Layer 4 of a small transformer language model trained on English Wikipedia (11 layers, counted from 0, width 64).
A neuron adds its activation times its output weights to the MLP's output. To switch it off is to set its activation to zero at one token and run the rest of the model.
A neuron's activation on a vector x is GELU(gate . x) times (in . x), where the dot is the dot product.

Input weights of the MLP neurons that the questions are about. A number n stands for (n - 500) times 0.0015.
n30 gate: 382 534 350 545 469 547 606 680 339 411 410 562 476 417 525 474 590 543 571 647 337 279 471 459 346 368 564 440 431 375 220 452 740 718 771 318 569 496 496 333 248 386 652 500 979 533 582 546 458 467 681 437 378 390 723 526 781 529 553 590 670 559 508 541
n50 gate: 230 470 517 736 703 475 536 407 610 758 540 473 637 398 541 712 786 432 558 414 639 544 377 609 660 860 508 492 432 466 442 466 462 858 461 485 440 463 534 615 605 481 582 429 612 346 359 488 805 669 583 463 450 550 612 417 318 260 435 712 586 467 422 504
n60 gate: 370 671 400 457 460 601 562 596 444 401 471 447 386 387 583 492 734 480 599 504 372 492 832 441 376 762 331 585 662 449 466 481 703 350 328 554 648 429 590 451 419 155 648 504 492 444 547 676 640 530 625 489 360 665 405 447 682 455 541 455 657 394 398 530
n119 gate: 467 417 517 377 436 467 520 417 520 729 421 564 468 500 694 423 584 384 602 696 592 264 322 334 702 534 523 268 385 441 346 363 960 504 358 648 426 500 335 334 479 359 452 401 431 479 479 472 370 317 353 378 537 381 583 579 586 400 416 700 758 561 500 368
n145 gate: 256 420 480 582 508 424 507 322 401 353 271 573 413 663 441 633 563 603 399 560 477 650 697 435 504 563 546 523 588 546 381 463 422 667 559 623 405 214 558 638 519 430 490 357 448 406 350 426 422 720 541 548 418 745 388 595 537 658 500 348 694 608 217 698
n153 gate: 391 590 579 398 531 696 358 427 595 349 567 380 435 425 562 640 637 320 341 670 564 659 558 520 662 614 405 309 371 517 533 304 603 615 372 433 379 484 613 438 734 465 383 276 429 337 668 801 421 137 785 671 517 458 383 493 475 311 561 603 409 283 487 578
n154 gate: 354 321 392 416 269 142 445 381 628 462 398 405 407 357 455 655 411 552 607 363 605 396 568 615 579 488 446 713 542 598 451 450 573 612 581 612 279 313 622 288 558 446 697 323 542 428 441 391 500 584 649 504 561 577 353 574 523 500 784 382 306 606 549 470
n161 gate: 696 610 504 454 471 813 504 446 496 204 196 482 515 717 694 512 638 367 396 541 317 143 441 624 464 496 443 346 616 590 377 595 489 427 816 581 413 414 261 433 601 481 525 472 540 524 393 402 329 583 428 460 516 339 423 465 703 590 422 496 492 278 365 488
n163 gate: 492 397 492 538 431 587 556 365 492 317 251 436 545 703 492 411 551 590 423 504 263 606 662 744 350 512 159 528 482 325 392 608 542 339 545 527 346 386 496 615 382 438 416 727 624 380 480 458 234 353 601 461 392 582 451 558 388 721 462 467 612 334 268 470
n174 gate: 405 418 198 688 650 671 510 510 476 679 545 429 493 334 368 555 526 410 770 490 493 482 521 463 524 581 510 614 363 399 364 422 672 600 400 503 592 545 377 444 340 284 617 606 525 536 424 566 517 633 672 605 486 641 514 212 479 569 476 451 580 573 420 555
n181 gate: 349 530 744 467 412 702 336 343 431 448 702 343 550 511 325 515 270 595 242 667 395 453 588 414 555 573 605 556 574 330 339 430 239 616 387 529 393 460 515 595 507 331 420 377 566 459 371 475 412 551 485 537 515 723 575 593 412 406 464 343 489 698 562 381
n187 gate: 625 550 679 398 512 469 602 378 526 508 703 493 478 669 767 417 645 552 489 386 419 528 583 588 399 607 464 612 397 582 233 506 414 454 696 396 469 697 402 492 558 518 661 443 496 376 488 201 692 511 383 677 545 447 361 752 496 467 296 524 449 523 613 785
n220 gate: 396 457 770 603 436 430 356 284 492 300 414 567 414 515 515 492 468 688 569 460 305 561 690 452 371 235 525 574 378 645 603 497 476 562 431 493 232 755 674 542 500 357 379 457 527 543 461 413 515 462 626 607 466 546 641 668 339 462 732 537 690 454 374 747
n227 gate: 520 343 606 526 483 665 843 327 405 500 669 463 496 484 612 635 432 278 443 786 533 449 600 257 648 255 584 365 382 550 392 391 489 607 718 643 591 472 579 404 475 557 507 590 553 434 508 799 580 576 774 428 423 435 484 390 641 325 528 224 475 548 367 539
n243 gate: 172 625 596 383 582 686 268 576 770 316 449 500 669 642 353 332 858 474 631 681 407 427 422 678 560 591 479 385 393 513 340 486 662 203 509 508 484 483 685 548 584 296 449 597 666 342 361 706 457 635 609 704 426 566 306 496 622 539 423 491 545 470 331 717
n253 gate: 634 591 445 415 422 583 439 395 423 724 220 486 518 312 640 558 674 436 563 489 477 277 759 572 574 484 408 515 283 614 482 460 652 621 382 596 581 380 400 441 432 437 429 564 459 455 496 526 611 300 359 474 296 298 446 630 552 770 595 210 415 493 574 547
n30 in: 576 354 646 445 488 423 584 890 309 631 832 650 512 421 366 492 556 589 758 354 613 609 677 485 315 658 455 597 341 398 673 585 547 653 521 461 392 481 529 508 548 578 457 324 695 592 525 293 658 441 528 547 425 660 569 517 306 605 500 661 660 547 702 508
n50 in: 394 638 482 490 241 384 500 508 562 255 364 893 459 400 274 504 284 446 239 536 363 500 433 361 621 337 560 526 550 461 567 438 665 393 384 500 355 463 666 261 547 488 309 372 340 416 491 546 521 420 782 559 614 508 402 504 605 773 451 262 766 408 399 529
n60 in: 386 693 556 441 390 585 624 515 563 557 585 549 522 174 650 303 574 513 534 618 469 333 703 603 481 607 335 535 514 570 586 391 376 696 640 292 459 381 750 417 485 486 510 397 784 500 629 687 432 349 610 496 345 359 661 430 591 433 626 593 527 425 432 711
n119 in: 490 562 682 310 585 655 490 475 415 643 473 533 712 365 717 558 666 422 459 500 474 473 293 338 475 744 731 320 265 453 384 604 929 485 484 549 403 550 253 223 598 443 440 357 312 666 819 480 485 404 414 318 647 536 573 784 718 570 237 148 621 854 353 287
n145 in: 508 612 260 401 393 446 471 544 496 496 626 595 644 421 628 496 440 477 747 611 535 400 319 570 511 349 342 373 389 629 575 537 524 481 348 453 531 675 445 160 411 436 411 619 606 552 504 478 371 485 766 288 371 362 647 497 489 93 504 614 382 417 511 411
n153 in: 617 691 554 504 705 586 505 577 610 242 711 669 623 740 319 373 369 315 752 478 219 392 630 740 273 378 651 234 619 490 296 450 415 391 885 575 580 555 437 365 334 338 500 618 406 617 235 357 523 579 640 509 738 326 509 533 659 587 683 400 432 654 523 747
n154 in: 351 635 483 561 340 323 412 488 353 388 265 550 552 500 438 621 345 479 545 356 327 382 862 809 635 504 316 517 353 436 352 544 564 592 316 540 369 455 774 562 559 461 466 575 562 479 185 390 727 331 268 578 405 713 660 417 413 528 694 597 590 574 492 504
n161 in: 376 483 608 480 479 479 425 348 545 455 257 713 464 402 467 372 439 518 369 163 621 336 471 512 882 358 609 450 676 462 463 530 340 337 374 424 548 251 551 345 479 385 511 380 442 454 483 241 516 451 611 598 816 417 516 540 709 665 512 706 321 471 488 685
n163 in: 335 523 331 512 580 519 467 500 462 580 316 489 504 489 473 444 571 474 511 709 442 251 572 326 390 276 533 287 604 465 815 469 445 500 488 463 431 661 476 417 473 596 428 423 321 451 343 492 329 595 603 606 789 350 647 594 363 429 496 370 405 329 652 854
n174 in: 699 528 879 306 261 173 431 381 539 420 423 526 554 661 590 360 567 616 88 515 443 458 630 462 539 496 519 291 547 666 457 438 529 440 542 556 421 438 459 610 617 674 328 504 607 404 520 457 528 476 488 370 670 344 416 597 393 387 465 631 480 524 709 349
n181 in: 556 565 571 454 438 508 317 569 654 642 292 638 601 478 670 745 413 481 396 567 496 645 652 511 533 477 436 409 527 485 844 362 605 352 524 490 503 690 288 515 557 584 352 590 396 558 630 467 678 474 444 444 593 282 309 513 377 460 515 579 515 448 741 212
n187 in: 526 561 335 619 617 492 305 456 419 406 560 455 427 511 541 387 381 375 410 356 664 429 533 605 496 562 521 265 792 420 533 399 598 443 303 523 554 511 342 552 564 510 530 199 366 577 665 596 474 396 549 664 649 628 482 644 172 357 281 353 504 533 530 584
n220 in: 504 492 753 500 221 620 428 576 376 445 390 540 439 414 273 447 368 551 476 507 412 587 715 298 519 339 463 528 675 593 437 548 489 40 483 402 639 450 472 832 516 574 571 524 331 514 342 360 653 559 606 692 622 409 420 373 531 562 550 609 708 539 496 600
n227 in: 168 428 467 635 442 420 367 550 659 480 297 518 320 445 477 274 813 622 638 344 412 313 527 626 434 368 638 492 425 650 598 448 353 696 812 430 371 550 378 551 500 349 618 536 528 449 524 341 516 414 437 441 449 349 561 541 799 546 496 715 512 421 575 562
n243 in: 679 629 450 443 482 456 521 517 449 531 626 472 640 522 409 436 329 421 613 307 695 390 712 614 500 454 533 447 623 263 695 636 468 535 831 593 532 675 378 543 748 757 374 720 230 320 343 216 713 439 465 396 478 219 403 447 235 397 470 416 491 365 331 381
n253 in: 789 585 729 448 413 448 351 494 670 529 483 337 584 418 614 437 623 558 474 697 346 335 551 509 383 466 603 415 448 694 405 434 515 624 493 369 529 412 450 436 513 581 578 607 503 544 477 478 624 360 494 557 295 355 481 559 580 544 653 572 417 404 618 563

Output weights of the MLP neurons that the questions are about. A number n stands for (n - 500) times 0.0014.
n30: 826 605 581 418 172 640 322 554 629 439 799 561 471 357 707 516 318 523 471 225 432 451 445 575 676 533 494 794 269 666 428 490 401 305 444 682 341 364 584 792 601 395 596 391 431 423 493 336 449 361 546 514 526 596 486 563 642 655 568 359 709 488 411 471
n50: 577 540 492 486 670 562 585 595 428 614 606 842 607 242 465 487 634 614 617 394 680 555 332 505 501 435 510 483 623 614 419 410 477 626 436 341 519 518 546 644 666 678 481 462 449 472 302 409 729 520 407 342 612 444 718 421 151 340 695 625 672 464 389 388
n60: 630 545 505 552 483 483 316 413 591 431 590 276 437 926 416 517 610 394 414 473 668 479 371 593 547 781 429 477 577 523 372 397 612 539 487 570 490 373 278 606 662 540 404 501 611 530 312 232 576 526 308 354 389 377 385 467 799 399 506 548 538 479 422 567
n119: 543 612 461 404 677 290 587 259 723 163 576 434 576 304 579 736 442 417 637 323 535 573 627 416 677 594 289 815 626 674 740 628 204 805 657 513 772 489 610 477 472 417 538 660 759 40 494 562 477 683 408 772 336 549 185 389 499 489 801 365 481 332 359 606
n145: 707 522 635 538 386 605 594 433 430 427 586 684 336 712 488 430 620 467 639 564 452 583 535 325 612 595 541 667 472 469 482 432 355 589 562 436 615 312 495 784 630 354 372 451 392 378 636 648 578 678 465 387 444 462 420 439 319 500 455 449 382 781 385 543
n153: 122 380 684 533 574 590 190 386 532 540 590 422 626 518 469 621 424 551 542 616 568 608 652 650 499 683 368 211 483 693 433 337 532 626 574 479 652 338 505 438 633 461 445 490 549 261 730 914 614 424 591 806 409 539 413 419 394 391 865 431 596 220 374 606
n154: 636 427 461 539 678 618 449 389 866 527 707 310 587 445 506 702 743 345 381 457 474 645 460 434 555 440 719 399 528 513 438 243 228 525 545 583 600 527 413 405 619 664 608 455 477 559 618 358 274 538 786 479 371 374 554 371 640 401 465 365 563 218 452 364
n161: 892 481 438 591 474 292 377 689 551 644 803 678 379 274 437 383 384 649 742 461 510 473 577 299 471 494 335 423 500 435 457 437 504 353 377 515 496 442 844 606 424 689 511 652 453 430 494 203 706 365 543 477 555 543 155 543 379 510 611 496 767 591 479 543
n163: 666 179 607 519 333 463 228 324 227 607 556 499 422 562 561 510 473 505 283 610 454 512 573 351 458 544 611 589 429 443 270 593 385 353 397 504 674 472 500 684 529 433 371 785 622 338 604 491 561 342 601 435 390 632 357 266 386 675 553 536 497 624 440 315
n174: 439 200 527 292 745 443 496 289 412 387 294 483 560 605 454 625 823 563 292 660 225 436 560 523 592 475 476 542 708 763 649 256 523 529 674 441 659 628 518 483 635 456 369 702 415 372 485 770 571 629 582 424 514 488 599 289 643 323 485 659 537 697 564 570
n181: 522 365 493 452 478 486 541 343 474 482 730 723 609 473 451 453 599 677 515 607 415 423 773 560 380 659 579 623 368 488 372 486 329 575 286 497 525 432 545 589 536 318 663 306 725 458 479 381 506 563 482 459 449 546 454 531 436 423 494 372 420 593 325 397
n187: 462 417 408 337 599 499 435 488 629 625 333 555 690 541 692 367 492 297 579 545 373 788 617 518 554 536 788 419 277 473 369 426 622 580 628 474 601 687 179 563 728 611 802 691 390 569 407 630 628 762 598 434 464 460 539 694 713 399 433 598 498 439 520 278
n220: 485 530 467 447 719 309 460 635 644 474 556 252 497 622 549 486 437 261 371 642 503 394 534 754 481 563 504 587 716 639 424 699 731 532 569 562 554 605 506 390 504 588 752 453 672 498 694 505 605 600 668 520 460 402 506 725 631 548 290 508 332 297 404 701
n227: 458 360 418 440 527 498 452 425 535 730 580 349 398 456 608 598 667 606 347 737 406 498 726 625 561 438 874 545 437 564 495 474 486 536 379 575 614 446 639 504 573 424 314 416 641 236 587 780 743 654 784 271 745 581 396 379 608 445 469 318 101 630 297 372
n243: 272 514 507 507 686 533 411 492 505 346 556 316 479 412 456 458 520 395 646 351 525 595 204 630 576 621 337 528 598 579 561 678 441 462 580 440 557 346 527 141 416 360 456 454 550 415 320 722 432 738 495 424 704 474 289 610 559 687 79 862 640 352 415 764
n253: 673 370 530 344 530 525 525 487 574 423 686 287 422 610 574 612 610 382 788 735 375 458 419 382 422 467 295 527 686 426 520 530 437 535 287 371 441 433 448 637 402 544 743 369 566 534 415 263 423 598 532 428 619 535 406 623 507 295 302 769 496 582 640 457

Each question names a token from some text and the token that comes next. It shows the vector x that enters the MLP there. A number n stands for (n - 500) times 0.0066.

Then comes g, the gradient of the next token's log-probability with respect to the MLP's output, scaled to length 1. A neuron's effect is roughly proportional to its activation times (output weights . g). A number n stands for (n - 500) times 0.001.

"ations", then " for"
x: 427 377 580 639 417 546 591 581 635 540 464 433 443 466 538 631 427 680 738 551 454 270 573 622 592 645 362 592 711 574 410 698 408 476 472 335 668 397 677 463 521 571 624 477 631 449 577 419 549 509 533 554 424 587 597 787 619 579 629 492 535 608 475 564
g: 513 571 475 625 343 356 486 411 523 493 555 643 462 188 322 682 435 440 457 613 528 394 451 661 556 258 433 508 691 624 521 446 353 668 645 473 375 988 560 413 503 503 601 254 454 461 506 567 437 723 396 510 364 501 548 495 420 487 405 517 626 382 471 578
Switching off which neuron hurts the next token most? n154

" three", then " Academy"
x: 602 347 520 604 486 701 641 647 563 408 506 85 579 549 504 418 299 658 664 625 562 427 593 336 638 644 282 530 501 488 512 538 439 473 362 317 622 474 555 381 444 654 642 524 582 577 511 776 494 472 475 545 399 561 545 764 526 558 549 455 432 460 654 531
g: 637 652 571 568 458 541 264 617 508 621 561 649 676 373 471 473 496 405 379 566 291 438 527 521 645 421 451 312 514 548 693 521 553 624 566 408 270 734 442 606 448 498 287 714 569 228 402 275 423 521 526 521 540 367 536 503 218 694 548 392 530 366 645 358
Switching off which neuron hurts the next token most? n227

" fight", then "s"
x: 554 394 497 605 375 704 661 569 475 502 494 273 225 627 473 511 361 681 636 669 376 466 530 443 650 601 392 616 553 549 401 595 508 545 489 391 620 427 466 555 278 572 688 513 525 682 383 469 471 526 556 511 475 485 540 801 721 455 715 461 515 580 397 563
g: 339 485 573 500 505 521 541 495 523 287 534 805 564 496 353 541 643 590 624 537 490 604 691 533 414 361 575 350 577 315 549 410 659 379 526 492 313 215 552 215 457 489 627 355 636 516 294 549 561 443 253 462 676 307 765 486 577 574 609 626 525 544 472 426
Switching off which neuron hurts the next token most? n30

"s", then " rel"
x: 431 399 405 619 405 584 599 647 601 480 591 159 412 429 512 503 425 745 638 661 512 482 582 500 705 437 435 578 730 491 575 656 448 488 476 381 520 454 579 551 516 635 678 532 529 563 500 400 467 388 482 558 491 585 519 799 522 516 515 568 433 477 427 483
g: 494 319 655 563 478 508 409 396 602 606 567 384 514 567 435 488 646 451 588 636 412 819 484 518 535 826 519 465 354 771 558 398 509 607 490 502 357 430 612 672 660 444 433 320 566 405 828 667 628 549 510 205 546 376 542 517 379 400 462 543 404 635 497 639
Switching off which neuron hurts the next token most? n153

"se", then "con"
x: 572 505 466 604 318 574 589 670 446 563 596 329 396 501 523 610 409 723 549 619 518 575 612 380 713 514 415 463 718 562 442 632 456 568 479 376 570 419 428 481 401 629 659 469 463 584 574 158 418 496 476 513 543 529 459 832 362 535 483 593 397 468 424 545
g: 462 530 282 538 352 391 426 638 405 531 698 692 585 332 579 569 559 411 642 329 463 667 473 622 514 336 489 414 572 463 569 479 525 862 438 498 547 653 411 552 519 485 482 464 387 413 636 644 537 762 570 364 603 322 559 515 444 321 85 536 411 593 422 462
Which two neurons, each switched off alone, lower its probability most, in order? n187, n50

"19", then "71"
x: 509 471 593 598 613 788 581 683 440 469 495 532 521 466 615 564 240 539 661 598 496 305 595 487 527 480 377 385 553 279 518 724 346 484 456 503 649 353 463 478 466 759 556 488 436 490 485 583 414 393 572 539 518 622 561 826 376 582 589 500 589 544 371 392
g: 384 371 452 569 441 511 467 417 742 706 627 371 538 222 692 539 482 451 497 642 578 498 520 489 505 608 504 589 724 129 582 481 482 474 685 543 377 543 534 673 384 415 406 336 417 406 803 437 637 590 693 410 666 440 458 497 613 720 524 465 524 564 672 529
Which neuron, switched off, raises the next token's probability most? n227

"ur", then "phy"
x: 482 386 538 602 368 725 548 590 501 446 747 459 566 543 559 531 257 640 555 431 453 323 486 351 584 479 389 363 714 497 421 637 382 502 630 305 568 563 442 630 397 654 583 598 479 483 498 255 581 544 490 418 517 423 462 844 551 590 501 419 474 567 344 546
g: 662 599 543 500 504 412 523 532 510 577 535 653 442 256 610 698 648 475 564 276 475 300 519 466 519 566 493 561 442 549 566 513 556 432 279 491 545 407 635 87 549 498 573 416 659 727 514 396 351 631 708 627 383 402 343 499 698 433 482 469 408 180 587 541
Switching off which neuron hurts the next token most? n161

"d", then " &"
x: 329 506 344 613 469 674 547 545 508 455 499 298 517 508 535 567 367 688 609 469 491 453 512 603 611 504 410 495 715 554 470 649 398 432 518 392 549 440 478 569 495 642 665 606 535 533 470 282 673 587 512 489 434 516 515 849 494 473 636 600 357 500 433 520
g: 616 395 405 349 429 426 447 567 550 190 523 710 332 531 478 396 489 418 582 329 332 223 258 459 482 495 396 546 583 347 416 541 574 337 519 482 811 446 415 486 533 477 533 546 307 733 325 192 656 477 510 489 629 428 525 487 568 473 357 580 467 457 587 329
Which two neurons, each switched off alone, lower its probability most, in order? n161, n227

"O", then "ut"
x: 531 434 461 604 538 622 588 731 454 488 687 373 511 581 625 479 348 558 683 674 459 424 495 221 671 463 430 368 783 510 469 690 344 511 483 396 601 502 529 501 375 630 533 496 491 623 678 111 487 412 505 524 417 297 544 792 344 398 457 522 489 511 515 467
g: 579 600 320 705 342 560 481 445 450 447 636 597 427 248 868 547 543 494 467 737 562 623 361 611 487 356 706 564 401 468 563 384 461 653 666 494 583 500 321 735 462 527 650 510 489 398 714 634 412 416 559 595 667 412 516 514 362 656 571 459 611 314 428 645
Switching off which neuron hurts the next token most? n30

")", then "\n\n"
x: 593 544 527 614 518 726 616 660 682 399 533 480 451 545 622 470 448 617 732 609 576 429 492 530 610 679 393 796 582 590 414 746 426 465 428 389 547 488 553 535 503 577 462 509 653 559 689 360 473 521 465 589 380 652 546 822 612 470 644 455 485 414 419 627
g: 409 607 397 571 335 429 716 469 472 485 438 697 456 535 480 547 619 750 536 229 269 515 418 469 348 518 576 554 500 552 525 527 703 624 470 544 470 528 478 488 414 375 438 535 615 629 508 643 311 576 497 632 186 354 672 521 444 432 582 296 519 341 752 804
Which two neurons, each switched off alone, lower its probability most, in order? n163, n187

" he", then " was"
x: 687 458 513 612 445 726 553 641 564 498 526 274 435 542 629 459 481 630 559 675 536 486 457 610 685 641 479 454 697 405 414 654 510 502 412 421 706 509 394 568 494 653 644 485 470 667 818 523 552 476 565 580 447 486 603 809 463 429 565 426 323 612 488 467
g: 571 469 483 479 238 526 474 361 283 642 486 331 641 399 751 572 516 526 580 694 349 491 537 482 420 410 430 572 521 311 526 475 497 610 652 494 499 426 602 588 358 482 480 331 534 385 489 706 696 352 261 473 521 539 297 516 531 409 917 334 332 451 514 602
Which neuron, switched off, raises the next token's probability most? n187

" the", then " initial"
x: 523 461 561 611 440 600 494 665 581 541 504 64 485 583 552 530 399 697 428 747 513 425 574 385 632 477 437 539 550 497 606 653 400 464 437 391 555 513 475 548 484 608 382 557 427 518 579 454 504 342 450 624 569 617 480 812 581 520 607 457 436 528 524 502
g: 263 393 636 591 223 321 547 447 407 625 538 564 590 407 537 716 514 396 530 682 525 796 563 320 432 390 401 282 285 616 658 346 656 597 446 645 529 354 556 664 677 515 569 530 683 307 687 703 431 456 408 406 452 454 439 521 550 524 504 560 454 473 401 514
Which neuron, switched off, raises the next token's probability most? n153

" making", then " money"
x: 415 349 543 626 449 598 582 591 585 487 437 180 405 632 424 451 344 704 556 557 465 521 574 433 652 519 509 655 703 554 392 616 513 505 452 366 513 513 520 595 444 544 636 484 518 622 609 801 575 574 602 555 410 624 600 796 654 526 606 428 472 457 471 588
g: 523 553 427 454 451 269 466 400 597 802 651 481 556 126 834 516 501 621 609 603 503 531 552 354 454 422 512 676 591 566 446 437 425 477 529 568 506 539 636 461 398 539 675 435 548 581 677 606 389 601 560 620 656 368 501 516 888 616 423 519 480 671 595 516
Which two neurons, each switched off alone, lower its probability most, in order? n145, n220

" finished", then " third"
x: 380 465 470 621 530 673 464 495 563 535 459 273 493 668 525 754 395 670 613 602 532 612 350 609 612 502 464 332 569 544 554 613 383 568 516 406 598 343 511 483 442 647 640 661 531 530 665 621 503 533 598 461 363 581 462 799 784 534 713 375 477 575 594 598
g: 577 461 416 356 467 457 284 560 375 310 552 690 480 740 504 479 512 478 538 492 484 490 455 559 517 374 657 579 309 385 664 519 329 735 540 479 648 553 499 314 700 622 444 466 341 406 834 487 463 634 375 742 417 386 443 488 716 290 436 438 407 726 507 437
Switching off which neuron hurts the next token most? n243

"age", then " name"
x: 495 589 512 616 508 651 613 669 420 548 398 321 354 451 542 732 329 582 619 508 571 376 642 481 638 405 378 669 558 547 496 688 368 415 478 453 566 472 540 531 568 724 660 390 499 511 344 399 545 439 534 526 435 714 589 836 412 530 533 444 506 526 383 546
g: 512 410 421 414 718 512 461 551 419 616 694 289 265 700 531 526 461 723 438 567 656 461 603 567 437 488 432 409 443 477 513 601 470 226 574 443 556 370 417 472 432 479 652 505 298 720 223 399 683 377 252 446 512 343 481 470 733 460 550 289 655 576 490 415
Which neuron, switched off, raises the next token's probability most? n154

" has", then " he"
x: 483 357 510 630 472 685 515 598 617 521 484 246 561 585 570 405 445 674 677 664 555 444 544 564 717 606 475 516 636 507 371 621 480 453 427 360 675 436 546 521 542 605 641 558 600 575 719 646 467 647 701 552 339 458 509 780 594 450 656 439 515 513 407 508
g: 370 568 609 520 335 329 737 484 449 359 632 177 315 542 528 514 515 461 432 439 549 304 500 402 453 609 636 399 535 348 342 676 579 562 347 515 520 749 448 568 468 457 425 540 497 372 708 608 487 165 540 287 393 503 644 493 289 481 620 473 329 507 490 649
Which two neurons, each switched off alone, lower its probability most, in order? n243, n30

" Iron", then "we"
x: 687 510 546 586 344 778 526 685 431 534 383 240 649 626 521 497 175 658 602 504 459 416 527 555 681 543 505 626 552 532 467 572 483 488 360 311 479 512 292 532 394 589 641 527 442 578 662 260 588 516 493 399 513 485 424 818 553 565 632 467 497 518 585 420
g: 513 395 380 451 477 634 621 334 621 520 736 513 449 702 666 539 612 453 452 360 624 326 443 585 568 369 359 383 627 807 459 469 593 513 531 427 677 546 481 546 600 641 452 448 796 676 510 310 438 523 565 648 400 461 811 497 550 408 334 544 363 318 556 319
Switching off which neuron hurts the next token most? n253

" and", then " Ta"
x: 463 384 682 607 482 699 514 613 518 450 555 68 593 581 521 439 420 648 537 493 483 457 570 606 675 490 491 632 581 512 473 670 435 569 486 415 490 518 442 577 607 594 560 522 504 558 515 629 570 591 503 500 453 517 514 843 380 428 668 468 449 351 472 429
g: 680 576 414 503 244 646 446 572 708 632 369 673 639 409 316 288 430 355 342 456 493 273 633 501 552 318 563 413 386 673 496 428 482 464 638 508 449 738 370 286 664 453 424 679 473 439 356 349 723 433 402 469 660 479 398 525 504 467 351 590 546 385 356 519
Switching off which neuron hurts the next token most? n181

"y", then "ton"
x: 639 490 499 614 284 582 559 593 515 459 574 274 471 496 607 446 338 673 515 422 469 264 563 436 783 484 395 383 710 515 522 641 361 373 418 347 531 410 405 531 513 601 603 510 520 555 450 242 534 507 491 590 496 621 401 827 564 494 507 481 393 499 525 579
g: 358 597 441 714 677 417 507 424 550 369 599 529 684 654 383 900 404 347 406 573 318 575 633 444 585 356 489 504 323 534 491 396 595 359 564 544 306 741 463 366 484 419 533 521 496 378 532 580 487 517 768 623 715 715 666 515 557 398 413 519 427 393 409 453
Switching off which neuron hurts the next token most? n187

" Metropolitan", then " Borough"
x: 619 562 678 587 359 804 528 766 576 541 439 228 606 535 472 518 361 674 615 497 509 339 430 498 679 465 396 439 474 581 496 648 425 465 410 406 525 485 483 535 371 469 663 578 447 628 477 354 574 475 465 380 555 556 471 839 662 606 585 552 558 452 498 562
g: 674 617 436 474 426 292 297 395 595 588 535 638 347 515 480 579 530 561 602 488 425 467 570 442 456 279 719 607 485 243 319 674 427 393 536 531 668 705 427 549 594 463 557 829 341 315 555 593 487 555 323 401 608 628 520 501 707 540 542 657 382 243 484 487
Switching off which neuron hurts the next token most? n161

" un", then "arm"
x: 454 366 422 596 406 649 495 634 631 588 560 216 617 561 550 549 289 615 739 596 428 432 554 322 566 650 542 555 692 339 476 567 479 553 431 343 537 727 498 655 532 691 668 475 528 620 642 734 478 656 350 471 633 628 515 781 562 534 352 465 435 510 433 453
g: 698 768 395 458 284 441 443 411 359 417 540 491 502 482 510 421 447 509 537 717 550 407 493 513 510 567 552 547 504 327 325 442 506 630 389 473 317 943 441 467 512 432 382 626 360 583 450 391 333 579 638 740 532 705 487 525 332 440 407 754 386 397 412 614
Switching off which neuron hurts the next token most? n174

"art", then "ed"
x: 479 642 598 621 420 614 379 577 609 549 447 565 465 535 565 470 287 745 520 629 587 554 373 598 583 413 537 529 660 491 525 641 479 556 398 417 592 301 615 557 571 589 721 523 445 509 629 499 464 483 427 537 604 683 462 792 701 463 509 368 578 514 340 640
g: 555 373 553 515 507 682 277 418 659 658 303 619 694 607 643 728 375 554 577 510 392 591 459 561 512 750 568 480 335 458 305 449 511 661 485 418 375 253 529 226 488 558 487 307 485 624 513 566 708 640 445 637 641 667 631 482 561 578 428 638 572 569 563 323
Switching off which neuron hurts the next token most? n145

"ail", then " ("
x: 541 448 602 621 333 623 434 629 443 553 534 477 469 546 519 665 297 747 657 580 559 346 437 524 656 480 530 610 721 463 458 631 464 440 589 342 575 473 536 588 477 545 647 376 505 539 515 397 495 458 402 604 655 550 489 820 600 494 646 582 582 467 273 553
g: 498 494 293 366 419 431 616 526 528 432 634 351 436 497 409 223 586 494 435 251 522 426 259 526 582 676 604 525 537 627 432 692 299 591 255 347 730 527 409 557 391 563 331 359 507 492 566 623 334 738 516 736 509 532 503 491 788 497 409 464 557 473 391 542
Switching off which neuron hurts the next token most? n220

",", then " June"
x: 553 424 551 616 470 600 562 661 637 463 555 182 401 552 558 459 365 675 520 598 570 352 468 756 669 598 377 721 573 494 432 667 396 480 401 398 557 491 445 585 478 588 507 477 619 529 590 543 545 575 504 378 358 574 446 829 390 446 567 441 480 550 367 445
g: 601 557 331 540 497 458 541 397 285 364 582 465 470 747 452 398 419 446 637 415 315 542 585 448 373 447 220 627 572 568 653 484 287 357 582 471 532 286 592 412 595 561 222 808 647 501 370 461 356 559 539 529 499 673 377 517 780 398 352 593 447 431 475 431
Which neuron, switched off, raises the next token's probability most? n163

" including", then " The"
x: 419 387 605 631 452 553 685 626 623 547 446 139 553 586 413 556 454 667 500 562 509 533 605 637 681 568 510 516 577 439 440 622 424 446 349 354 574 443 482 370 566 594 607 563 601 579 529 636 551 582 516 461 402 643 613 811 437 516 693 519 532 499 472 454
g: 530 722 270 483 360 503 430 586 461 497 436 850 713 426 490 772 499 547 359 422 423 557 557 528 378 473 307 650 352 407 349 594 452 415 553 443 509 577 650 412 608 492 377 639 500 470 339 357 508 422 323 331 469 561 474 495 503 524 388 459 766 717 224 420
Which neuron, switched off, raises the next token's probability most? n50

"tt", then "om"
x: 552 472 385 634 792 592 535 521 522 555 554 513 411 574 601 679 300 712 538 556 602 616 532 440 602 480 509 616 648 528 443 561 425 445 513 365 594 397 595 537 487 618 651 483 422 569 531 393 578 651 466 634 665 464 626 836 612 392 485 451 475 604 440 513
g: 661 592 430 501 563 159 542 510 427 663 346 468 645 559 497 492 362 467 428 727 588 345 471 307 640 459 467 472 396 429 641 606 532 683 356 504 657 542 648 301 537 577 359 608 708 449 565 649 499 489 376 558 507 800 540 475 403 669 480 291 667 275 528 622
Switching off which neuron hurts the next token most? n145

"y", then "."
x: 625 497 458 614 363 585 583 596 512 465 533 272 464 481 600 478 375 657 521 452 467 258 548 418 745 533 378 495 708 470 481 624 369 399 442 318 537 438 401 488 501 570 616 533 537 530 543 184 582 479 506 551 462 575 433 840 567 510 544 464 409 532 522 608
g: 459 494 417 447 463 552 479 529 420 508 583 450 409 509 597 374 683 622 602 310 642 610 312 417 465 687 395 433 563 536 340 725 500 614 307 446 827 451 647 602 293 431 505 298 575 617 469 521 524 290 560 635 626 411 446 460 722 350 453 531 595 550 594 872
Switching off which neuron hurts the next token most? n161

" Michael", then " Ca"
x: 573 568 385 612 396 640 513 685 586 516 523 387 470 568 522 484 189 603 604 414 478 289 511 552 652 576 489 560 555 357 443 668 489 292 462 365 509 512 542 398 494 535 666 552 410 648 562 269 770 561 537 475 429 452 588 803 407 517 708 359 451 601 350 414
g: 336 508 371 492 530 633 400 415 630 380 553 464 416 474 463 416 431 543 487 761 665 486 497 354 432 608 496 385 442 450 665 391 482 754 403 570 445 586 432 965 599 432 510 359 299 413 560 551 578 637 634 372 350 293 379 506 505 688 648 258 421 444 578 536
Switching off which neuron hurts the next token most? n154